Layer 11 of a small transformer language model trained on English Wikipedia (14 layers, counted from 0, width 96).
Take only the direct path to the model's output, skipping the later layers: a vector added to the residual stream pushes a token's score in proportion to its dot product with that token's output vector.

Output vectors of the tokens that the questions are about. A number n stands for n times 0.0084.
"ment": 17 0 -64 -54 -48 28 74 -2 -12 -92 9 -23 -2 -42 -116 -12 60 -74 110 -9 -69 149 -11 129 2 -31 8 -32 90 75 14 15 -128 -43 98 112 102 -25 -22 -7 0 -68 -67 68 -2 33 -131 -11 61 0 20 -16 -18 85 84 121 -118 58 27 -62 -3 79 -21 -25 -82 -60 43 -34 13 -134 94 20 -84 -47 32 -88 166 83 -48 112 23 79 84 -17 12 76 175 -18 51 14 -33 -26 0 -157 64 73
"Biography": -10 -158 -97 -59 -81 -52 -12 -40 62 -4 -10 -63 -80 38 84 23 36 4 -7 32 -111 33 38 15 39 -48 -54 -38 10 49 25 36 -81 53 -75 133 62 11 14 -2 82 -164 101 79 -6 6 44 -31 -44 -58 20 56 -14 -32 -57 14 -18 -22 -88 -39 -101 -55 177 55 -56 51 51 4 52 -147 -2 15 -33 19 11 69 65 2 -60 -6 45 59 70 -51 114 -51 -16 -11 17 -26 -45 2 46 -94 -29 191
" years": 37 27 48 -65 64 64 55 16 58 -123 -56 58 -5 0 -70 -31 23 -42 59 -92 15 -48 71 -44 -63 23 -59 6 36 29 -25 8 4 42 -16 -3 -7 81 -40 2 33 -83 85 20 -3 79 63 -78 -167 -31 -90 70 5 -63 54 42 18 -61 -9 -12 -79 -113 18 98 -70 -102 9 -66 6 -48 -51 31 43 17 -53 -17 -40 26 -6 -92 23 152 9 -46 -40 -27 87 68 30 50 51 109 -110 -99 -86 3
"lies": 15 -64 48 -30 -32 21 -35 21 -74 -25 -16 -72 15 67 -70 -6 -25 -78 -34 75 -7 -33 11 -141 47 -67 83 -156 -67 -120 27 -20 -128 -18 68 110 37 30 45 68 114 50 23 -26 -3 102 7 -52 -52 -70 -71 57 37 -28 -12 48 58 -10 16 17 27 -29 84 53 -39 -134 80 2 64 2 -35 23 -15 20 216 2 -80 158 0 58 18 128 -26 -94 35 -79 80 -55 37 75 -26 -59 46 -64 -48 9
"shore": -32 0 -10 -42 -144 -63 -11 -14 -89 -59 -28 -2 -44 54 0 -66 -6 -40 35 11 -72 4 -55 67 58 -26 84 -33 -12 -4 -10 -2 -130 99 86 -21 31 -33 31 107 18 -50 102 106 -5 -20 -19 -75 35 167 -5 -14 122 -131 -60 151 41 -101 -128 -5 -21 23 65 77 -62 -44 86 153 31 133 96 -27 -99 141 19 14 62 244 -69 101 34 37 -48 -55 67 -75 149 -6 66 51 15 44 35 -60 -107 32
":": -12 35 -32 101 27 -21 9 -25 43 -47 12 -32 -36 -39 -57 -4 23 9 -21 -11 79 -53 43 -59 -68 16 36 -48 -80 -32 92 -113 15 32 32 25 40 -24 -25 -10 -88 43 -10 -23 2 -98 55 3 -48 8 33 147 -151 4 10 -55 -68 58 19 45 4 -13 34 -10 41 0 20 -55 -5 46 64 -17 -21 17 -42 -3 -39 -71 -5 24 -37 92 -94 9 7 76 31 19 40 -50 -31 14 72 41 39 -55
" yet": 47 -52 -15 -6 71 -21 26 -8 -20 35 -43 -28 54 77 -19 62 60 -59 37 67 -50 34 -22 -68 87 -29 -24 34 59 62 52 74 3 23 81 43 -41 37 -76 -48 -1 -52 23 10 -2 43 -63 -10 -70 -11 -32 71 -61 58 -64 -3 -50 -110 25 -3 -70 8 61 -10 -34 22 9 -67 40 13 -85 49 -59 51 16 3 -66 -19 -37 13 -30 -4 -32 18 -33 15 48 92 44 68 51 63 -22 -24 -24 27
"nce": 59 -22 61 -2 57 16 40 38 53 -66 -72 -84 -54 118 -44 4 36 -34 0 25 -126 21 -82 114 12 -43 -20 -36 -37 -62 -68 138 -95 -53 -47 -95 110 -38 86 161 -14 -27 10 61 0 23 -114 -42 76 -6 -17 22 -63 -17 -23 35 -45 146 -18 -50 -127 -27 9 -52 59 -25 -6 10 49 79 -115 119 33 -80 88 20 68 83 -31 -116 37 -29 63 -67 6 -6 89 35 62 -48 16 -72 -85 -94 -21 75
"ending": -25 15 -76 -43 25 94 127 56 -130 14 -5 -21 -91 19 118 84 -60 -40 -39 89 67 -111 -28 -19 -21 -14 142 -93 83 33 -10 -29 -96 5 -21 136 -114 -19 109 40 129 -13 18 123 -6 26 -3 -17 -61 142 -51 -44 16 2 -18 19 13 -30 -114 -76 8 63 -56 16 -2 -46 95 41 45 29 -46 30 -68 61 6 -73 -95 174 -35 118 3 84 0 -113 126 -15 0 -6 -36 5 -15 100 -57 -93 -114 42
" сэ": -79 -348 -98 -226 -23 -25 339 112 -241 113 -61 140 49 206 126 -120 -210 -219 99 39 -166 22 -70 177 131 238 125 -170 -97 152 -127 88 -332 364 -128 94 116 50 30 155 230 -225 138 93 -22 120 -247 -116 -87 65 -115 283 119 48 -63 118 48 -87 -60 -130 -294 -71 207 58 -205 109 113 80 171 -131 50 122 46 242 106 29 41 186 -68 -78 200 128 46 -37 234 -138 299 -90 227 43 128 206 -101 -167 -134 240
"G": -91 -410 -180 -151 -35 -10 435 206 -237 134 -112 287 79 211 206 -170 -248 -241 160 75 -206 51 -53 262 185 248 125 -177 -83 195 -168 156 -359 444 -124 99 149 82 50 219 336 -325 148 82 -34 247 -345 -160 -176 61 -166 370 131 6 -52 151 62 -73 -118 -192 -353 -62 239 97 -180 107 248 126 245 -228 59 140 34 475 113 -21 94 225 -82 -130 287 136 0 -35 196 -183 291 -138 271 20 158 135 -172 -201 -312 232
"list": -26 52 -56 -4 -88 55 53 49 -128 103 -11 -80 -75 -28 -70 69 28 -4 44 -49 -46 85 52 6 158 -17 131 -4 -54 18 -41 -69 -90 -22 -21 54 -73 -2 44 77 17 5 21 79 -5 81 24 -33 -161 -29 -136 -29 -16 22 81 73 -89 2 66 -15 -142 35 -75 47 -51 -4 82 -51 36 -18 0 7 58 15 22 14 142 153 37 27 49 85 66 4 -59 -48 19 -45 -69 -12 -19 -91 59 -73 -42 98
"Playing": -29 -115 -49 -7 11 53 -17 56 -70 -11 1 -59 -102 119 144 -60 2 40 65 58 -114 0 -6 23 16 34 -49 -25 -24 27 11 -48 -126 -68 60 -13 54 48 104 122 85 -121 147 38 -11 112 -68 28 18 -113 65 48 -85 24 -56 -40 36 -107 -132 -133 -117 51 104 58 -53 123 50 -28 55 -89 -4 -4 38 139 106 73 -58 -8 -42 12 87 127 25 18 142 -50 69 -18 24 -142 -23 138 -125 63 65 122
"dh": -40 -50 70 46 -30 -47 -20 0 -132 -71 -11 7 41 46 -45 -142 -118 -114 -23 -12 -76 52 -5 88 2 10 47 -146 61 -30 -21 84 -92 0 -27 -9 -17 -39 -8 66 -20 -46 35 64 -2 -44 -62 -35 -37 69 -72 93 -17 -40 -8 67 79 116 -12 -18 35 -47 74 91 -66 -10 -2 139 56 -12 -39 0 -128 0 127 72 55 -7 -92 -73 12 81 -18 2 48 -108 0 -28 89 -56 12 108 -125 -7 -24 169
" Broadcasting": -41 -82 -51 -76 -106 -23 50 67 -38 9 -11 66 -30 73 103 -24 58 -79 -26 -35 -51 11 -7 20 121 25 76 -83 -88 107 38 -74 -53 104 -8 -30 6 -26 33 62 63 -97 -84 95 -4 155 -22 -110 75 22 66 41 -77 62 -12 13 0 -62 -91 -121 -3 61 22 56 -78 26 37 24 32 -65 20 40 -25 33 55 -52 -83 104 0 -91 76 19 103 39 78 -189 -45 -79 80 -30 80 15 -95 -98 32 76
" Prix": -108 -104 -52 -51 -71 -93 160 -37 -58 101 -50 94 0 54 5 12 -74 8 8 -31 12 95 20 176 51 64 -81 -65 53 112 -136 -30 -40 31 24 57 -87 -4 -27 -42 70 -95 67 26 -5 -2 -61 -118 -113 -103 -82 46 32 133 25 44 -149 -23 46 -90 -124 -44 69 -55 -19 93 136 11 26 -40 9 67 -18 112 -71 -59 89 49 -8 -98 48 24 84 -88 19 -70 58 -19 -50 -43 37 95 -23 -129 -23 24
"art": 33 -24 -19 -84 -66 61 35 51 -45 10 -15 -11 -75 -24 83 37 18 48 3 -4 13 -67 111 35 -11 -5 42 -28 -35 93 41 35 -140 -19 -68 -16 -45 22 -11 17 -32 -71 31 32 -3 -40 -79 -25 17 -11 -12 -171 -54 -22 -45 98 31 -17 13 -67 -84 38 11 8 -16 -27 -58 14 34 -13 32 12 -35 -71 31 -82 177 38 -17 -73 77 -13 -60 88 28 -38 58 -125 42 26 13 -70 -51 -53 -86 -40
"power": -79 3 10 -109 -21 52 89 148 -40 6 -36 83 88 37 -51 -54 22 56 123 -25 -64 -80 -6 10 76 16 -11 -123 -77 -2 42 0 -80 -88 28 23 21 50 33 -2 -33 -105 -44 -60 -3 -92 -69 -84 52 122 -50 36 85 89 -6 55 62 85 42 -64 -58 16 69 79 -77 6 2 140 67 43 65 9 -28 14 -86 171 4 179 64 -8 -8 15 -42 -116 57 28 -23 -8 -14 73 70 81 -127 -174 -32 71
"empt": -94 -59 -74 -85 -12 13 162 33 -37 81 -17 40 -36 54 -51 -95 -37 -14 127 2 -28 4 -92 -23 37 -10 25 -140 108 50 -48 -135 -80 -32 117 14 -16 135 35 71 38 -18 57 143 -6 54 -33 11 46 87 -26 -54 81 47 -140 136 7 40 -38 -18 67 144 44 20 -100 -34 69 77 55 90 25 13 -64 28 123 -48 50 -20 -55 -75 9 120 8 17 -10 9 -25 -12 -2 43 -43 8 48 5 -77 67
" McKe": -66 -129 21 31 -31 -28 63 46 -120 -5 -22 -6 8 14 13 -63 -83 -53 39 44 -91 51 -6 19 51 32 -85 26 -12 54 -2 20 -25 40 50 21 98 15 57 -12 -22 -65 47 -35 -3 180 46 -68 -69 -44 -95 -51 32 37 -34 28 56 2 41 -98 -23 18 66 -55 -113 143 71 -35 36 -141 -29 43 34 110 15 -52 43 41 -15 -98 4 -10 41 -15 29 -72 -17 -61 36 -9 -3 -34 -151 -49 -52 25

Each question shows what one neuron of this layer's MLP adds at an activation of 1. A number n stands for n times 0.0012.

n107: -149 5 -38 18 -95 78 125 61 30 -153 121 60 47 43 -79 122 40 29 -57 87 102 -128 -19 2 -17 -55 97 80 -93 -5 28 41 15 -64 39 0 -32 14 35 -50 -65 -62 -104 42 49 60 51 -27 -14 6 18 178 -17 -111 59 70 -5 40 -46 40 -187 -92 26 9 82 37 -57 -40 77 4 60 -72 -51 -99 -98 82 43 2 170 6 0 -145 -128 56 -157 -17 -101 24 -22 13 -92 25 -184 55 0 -25
Which two tokens does it push up most, strongest first? "power", ":"

n63: -27 -65 83 -21 28 2 -212 -14 -11 -188 -53 -8 -8 63 -43 16 -44 57 -59 -50 -43 -21 7 -69 42 68 84 -118 -37 -247 26 154 115 -67 -40 24 5 -8 -38 162 -106 42 -87 3 24 -49 124 -75 132 17 -197 100 -28 -179 63 -9 92 19 96 -151 -44 0 186 36 -49 9 58 105 -47 -10 56 -67 -144 -77 -28 -99 35 -78 116 52 -90 -22 228 33 89 -116 -53 -3 -127 72 124 64 -14 53 8 0
Pushed up most: "dh"

n465: 95 12 22 -27 -170 135 150 107 -67 -161 265 81 -40 -24 -74 -38 -6 47 -36 180 -54 -18 51 -123 -17 161 74 -17 -33 61 -167 -127 94 -78 -93 -15 -217 6 -31 13 -15 6 43 -43 69 -28 83 -137 -3 65 -26 110 92 -126 -127 33 -207 -33 106 -52 120 -81 85 171 58 68 28 0 -4 149 3 -207 70 62 -182 -15 -71 -51 188 -106 -10 -110 38 13 -12 28 106 -66 137 65 -181 9 -252 -155 -70 84
Which of these tokens does it push down most? "ment"

n433: -79 34 -98 66 -92 -32 -22 -70 32 178 176 -133 -33 -58 3 -21 33 0 5 112 185 165 -30 110 -40 -19 2 -106 -185 17 8 20 -32 201 -5 53 80 206 -22 -89 91 57 72 82 -89 -124 46 95 -45 -83 -138 41 11 79 -118 -67 -104 95 83 83 49 -75 -159 18 -60 -49 -97 -136 19 -68 44 35 -39 53 10 103 -121 103 5 -146 -67 112 10 -17 -5 137 -20 -33 91 -95 -41 -11 -154 64 124 100
Which two tokens does it push up most, strongest first? ":", " сэ"

n557: -43 22 87 10 -56 -42 93 98 116 -133 87 -90 -25 -114 -33 -17 8 -17 -65 61 152 2 48 61 85 -184 13 -33 -17 73 56 111 -40 -7 78 7 -12 19 25 -33 14 -59 111 2 112 27 -63 -127 117 -9 7 -97 13 133 5 -88 98 4 37 -155 45 57 -84 -50 -82 -119 106 -77 -242 14 165 -119 28 73 51 -41 32 72 -141 161 83 141 -79 -68 -5 -127 40 79 5 80 163 -69 46 19 71 58
Which three tokens does it push up most, strongest first? "ment", "shore", "lies"

n619: 201 31 72 -78 72 -71 76 9 -99 20 -332 -113 118 -92 -30 62 -147 -126 45 49 90 26 100 -127 -131 -304 -38 28 -60 -74 3 -46 -31 -137 72 124 -9 -9 41 68 17 -62 -103 36 141 -46 33 66 -40 68 -65 70 86 -59 11 -3 103 -85 282 144 86 -3 -64 -28 -127 -69 -30 -83 283 99 -39 -91 -120 49 19 83 -169 115 -30 113 -92 -143 -42 -60 -28 121 64 0 -39 -3 -147 81 -24 11 39 47
Pushed up most: "lies"

n575: 24 63 66 84 -5 -60 2 -5 110 -29 -93 68 120 140 20 44 5 -69 24 139 -55 -7 38 -31 91 -73 -14 -37 145 10 108 -12 -66 33 -40 94 -87 -172 -22 -106 53 63 9 156 7 -94 -25 46 87 42 78 -5 120 -22 -9 -90 -45 69 159 -132 -49 136 -30 144 55 -8 -102 -75 -31 37 39 67 -27 -53 -18 -60 -91 -38 158 -28 -163 -99 -21 47 90 7 -52 7 145 9 -182 -7 40 -16 -20 56
Pushed up most: " yet"

n252: -29 -195 -48 -38 -22 35 -65 -86 135 114 -7 -10 -55 -209 39 10 -27 12 -175 -220 -124 -82 -10 -44 56 64 -101 -5 -102 -107 -92 106 39 -72 -108 -10 10 -48 -87 -99 12 17 178 52 -12 12 -103 111 -97 10 -68 75 68 -50 124 152 72 78 -103 52 92 -29 124 62 -21 36 32 -49 90 80 70 60 60 -39 92 71 -36 -36 -63 -45 96 32 163 -23 -204 12 106 -115 48 -31 59 28 -19 93 52 -6
Which of these tokens does it push down most? "ending"

n616: 47 21 -66 -32 -26 -39 17 3 -110 -163 -210 -103 30 26 -63 -219 107 111 56 40 -152 32 -80 -32 137 148 -72 -51 -55 156 21 -39 72 -64 77 -42 -101 -34 106 -145 26 -110 46 61 36 -74 71 -55 76 157 127 -77 99 -245 -5 44 -80 73 -117 142 115 -59 103 13 73 29 -33 -8 -23 -10 -44 94 -162 -33 -43 -112 3 -18 -141 32 12 47 -122 29 46 64 -79 83 85 60 -46 -5 165 -58 33 28
Pushed up most: "shore"

n230: 125 12 -59 -90 -162 38 -115 129 116 40 52 132 167 29 70 17 -58 5 0 -137 -15 56 21 -100 -32 -40 69 -14 -155 60 -66 -16 -5 20 -54 -20 -25 -89 -85 46 -93 0 -7 70 7 36 -7 56 -90 -87 36 -17 -107 173 24 56 87 -65 66 -140 78 -25 -205 26 -10 106 86 -19 136 7 -24 -142 -57 -99 0 58 25 35 114 -75 -39 126 174 -18 -148 -98 52 0 29 -41 115 -106 -57 -12 -54 102
Which two tokens does it push up most, strongest first? " Broadcasting", "list"

n322: 20 71 42 36 9 -35 35 -33 -102 -31 13 64 -17 -19 -9 40 -17 -77 70 12 -14 -24 0 -129 130 0 -21 -19 -194 113 86 -30 0 11 -122 148 77 -73 -68 -60 44 -31 -104 -18 258 -75 21 8 10 -9 49 118 -160 47 -38 84 -139 -7 -41 70 103 167 40 -113 -153 179 10 -39 -174 12 44 -19 55 0 154 -94 -11 77 61 -38 -46 90 -117 -71 53 -105 -128 42 7 -117 -78 -5 -78 84 53 103
Pushed up most: " Broadcasting"

n488: -71 -56 -186 -57 -83 125 -61 -63 3 -18 186 5 88 42 50 107 26 -60 53 -116 -85 7 63 30 91 43 4 156 49 64 -10 29 -22 -58 -2 -15 -129 -91 -116 -220 -22 -60 62 -12 -11 -69 21 -21 54 23 24 36 8 -119 -197 -84 -110 73 55 -114 54 9 -44 105 106 97 -44 81 174 -147 0 93 206 74 59 66 77 -35 68 21 -37 125 -73 -49 -24 118 93 21 -2 95 52 -20 13 83 53 -11
Which of these tokens does it push down most? "lies"

n594: -47 -2 21 -3 -2 53 41 19 -59 -102 60 -53 -165 35 43 59 185 118 -56 3 -129 98 -38 40 7 -75 -142 54 32 -130 -83 101 71 9 -50 131 30 30 106 41 -7 0 58 -7 -65 -96 -46 -16 40 45 -67 -134 -48 -21 35 94 -59 9 8 -2 -52 35 26 71 72 85 -206 143 177 202 -71 110 -44 11 107 -10 -43 -67 -5 -14 -60 114 130 7 150 -28 218 84 -74 -133 135 23 122 -31 2 135
Pushed up most: "nce"

n108: 64 -133 -105 -34 -58 -8 -3 69 81 -9 106 49 44 -54 46 230 71 72 -98 -17 23 -14 -86 -89 35 59 -96 19 -116 -52 137 15 -130 -35 117 -71 26 -37 -73 67 122 16 -17 91 0 -40 -11 12 -3 16 25 58 -161 161 96 -94 249 42 86 -8 132 237 -54 244 20 -40 -151 41 242 187 -136 110 -61 -31 -146 -107 19 19 -51 56 -107 -288 14 10 -19 -56 -82 -80 47 67 49 -95 123 -82 -17 18
Pushed up most: " Broadcasting"

n618: -131 -60 -96 206 139 -135 26 -140 67 169 91 161 -12 23 -47 54 54 62 61 3 -165 95 92 -156 -19 45 104 -6 -77 -49 3 55 -138 -37 -49 43 3 65 44 -13 53 -96 -117 0 136 -137 85 44 -95 -225 -54 73 -12 27 116 -79 128 66 -52 27 -139 62 -100 -36 120 62 -89 42 13 -90 -22 -70 -56 -112 -52 -190 -38 93 8 27 114 36 3 3 30 56 116 15 39 157 -240 130 127 41 226 71
Which of these tokens does it push down most? "shore"

n611: -2 -2 -53 -39 23 30 20 97 0 -44 84 22 20 146 15 73 -55 190 -16 -101 60 24 0 -40 39 86 -29 41 59 87 -53 130 100 20 83 -2 -35 -237 25 -45 53 -16 70 8 -50 -61 -44 21 -83 -97 -45 -117 163 -29 -17 67 -17 -10 -86 4 138 41 -55 -109 18 -117 39 116 -100 -66 -98 165 -2 -103 -12 -6 -95 15 92 110 72 58 32 20 4 -59 8 18 105 -19 42 20 -95 42 89 -57
Which three tokens does it push up most, strongest first? "ending", " Prix", " years"

n354: -42 67 34 122 43 15 -148 0 45 17 16 -153 0 33 -36 -16 5 -92 -93 5 -7 -49 -69 146 82 15 29 -121 86 -212 -132 -72 -41 0 26 -78 -26 109 -39 117 135 -172 -77 -18 47 -61 5 -26 -7 47 -44 -112 -20 -60 -144 52 -42 -63 26 17 -167 95 67 -66 -62 -89 -137 -52 -93 -2 125 101 -50 102 29 0 73 31 60 -9 -37 79 -110 76 -57 51 -93 -59 -11 47 -65 45 -55 -40 71 -114
Which two tokens does it push up most, strongest first? "shore", "empt"

n164: 142 48 57 -46 16 117 74 175 -119 -30 198 0 83 -14 117 182 79 13 -38 54 38 -57 -36 -57 110 -17 -17 74 41 38 -49 -84 62 -61 218 73 -36 -137 -31 51 -19 30 137 18 -129 -28 -34 -24 163 -72 -69 74 38 84 -11 42 55 -17 3 8 -50 -48 -225 -42 -133 -142 96 94 -84 56 -108 -33 -177 88 -253 -94 -5 -49 -103 -23 46 -92 29 -218 -63 8 -34 11 45 87 31 16 -34 44 -8 214
Pushed up most: "ending"

n424: -33 -19 -101 132 153 -2 13 47 211 7 56 78 43 94 90 0 64 -9 44 2 -74 -33 -20 -38 -49 -139 29 14 12 -10 26 -23 10 -44 24 24 45 33 24 38 -108 -44 -87 -48 25 95 104 59 -101 -7 -132 -14 83 29 21 124 -145 9 -93 17 20 139 35 9 -27 -98 -25 78 17 -9 181 106 -64 41 182 -89 -34 43 -29 11 -3 -80 -30 187 -137 4 -14 170 -25 16 -93 -150 -5 109 115 13
Pushed up most: "empt"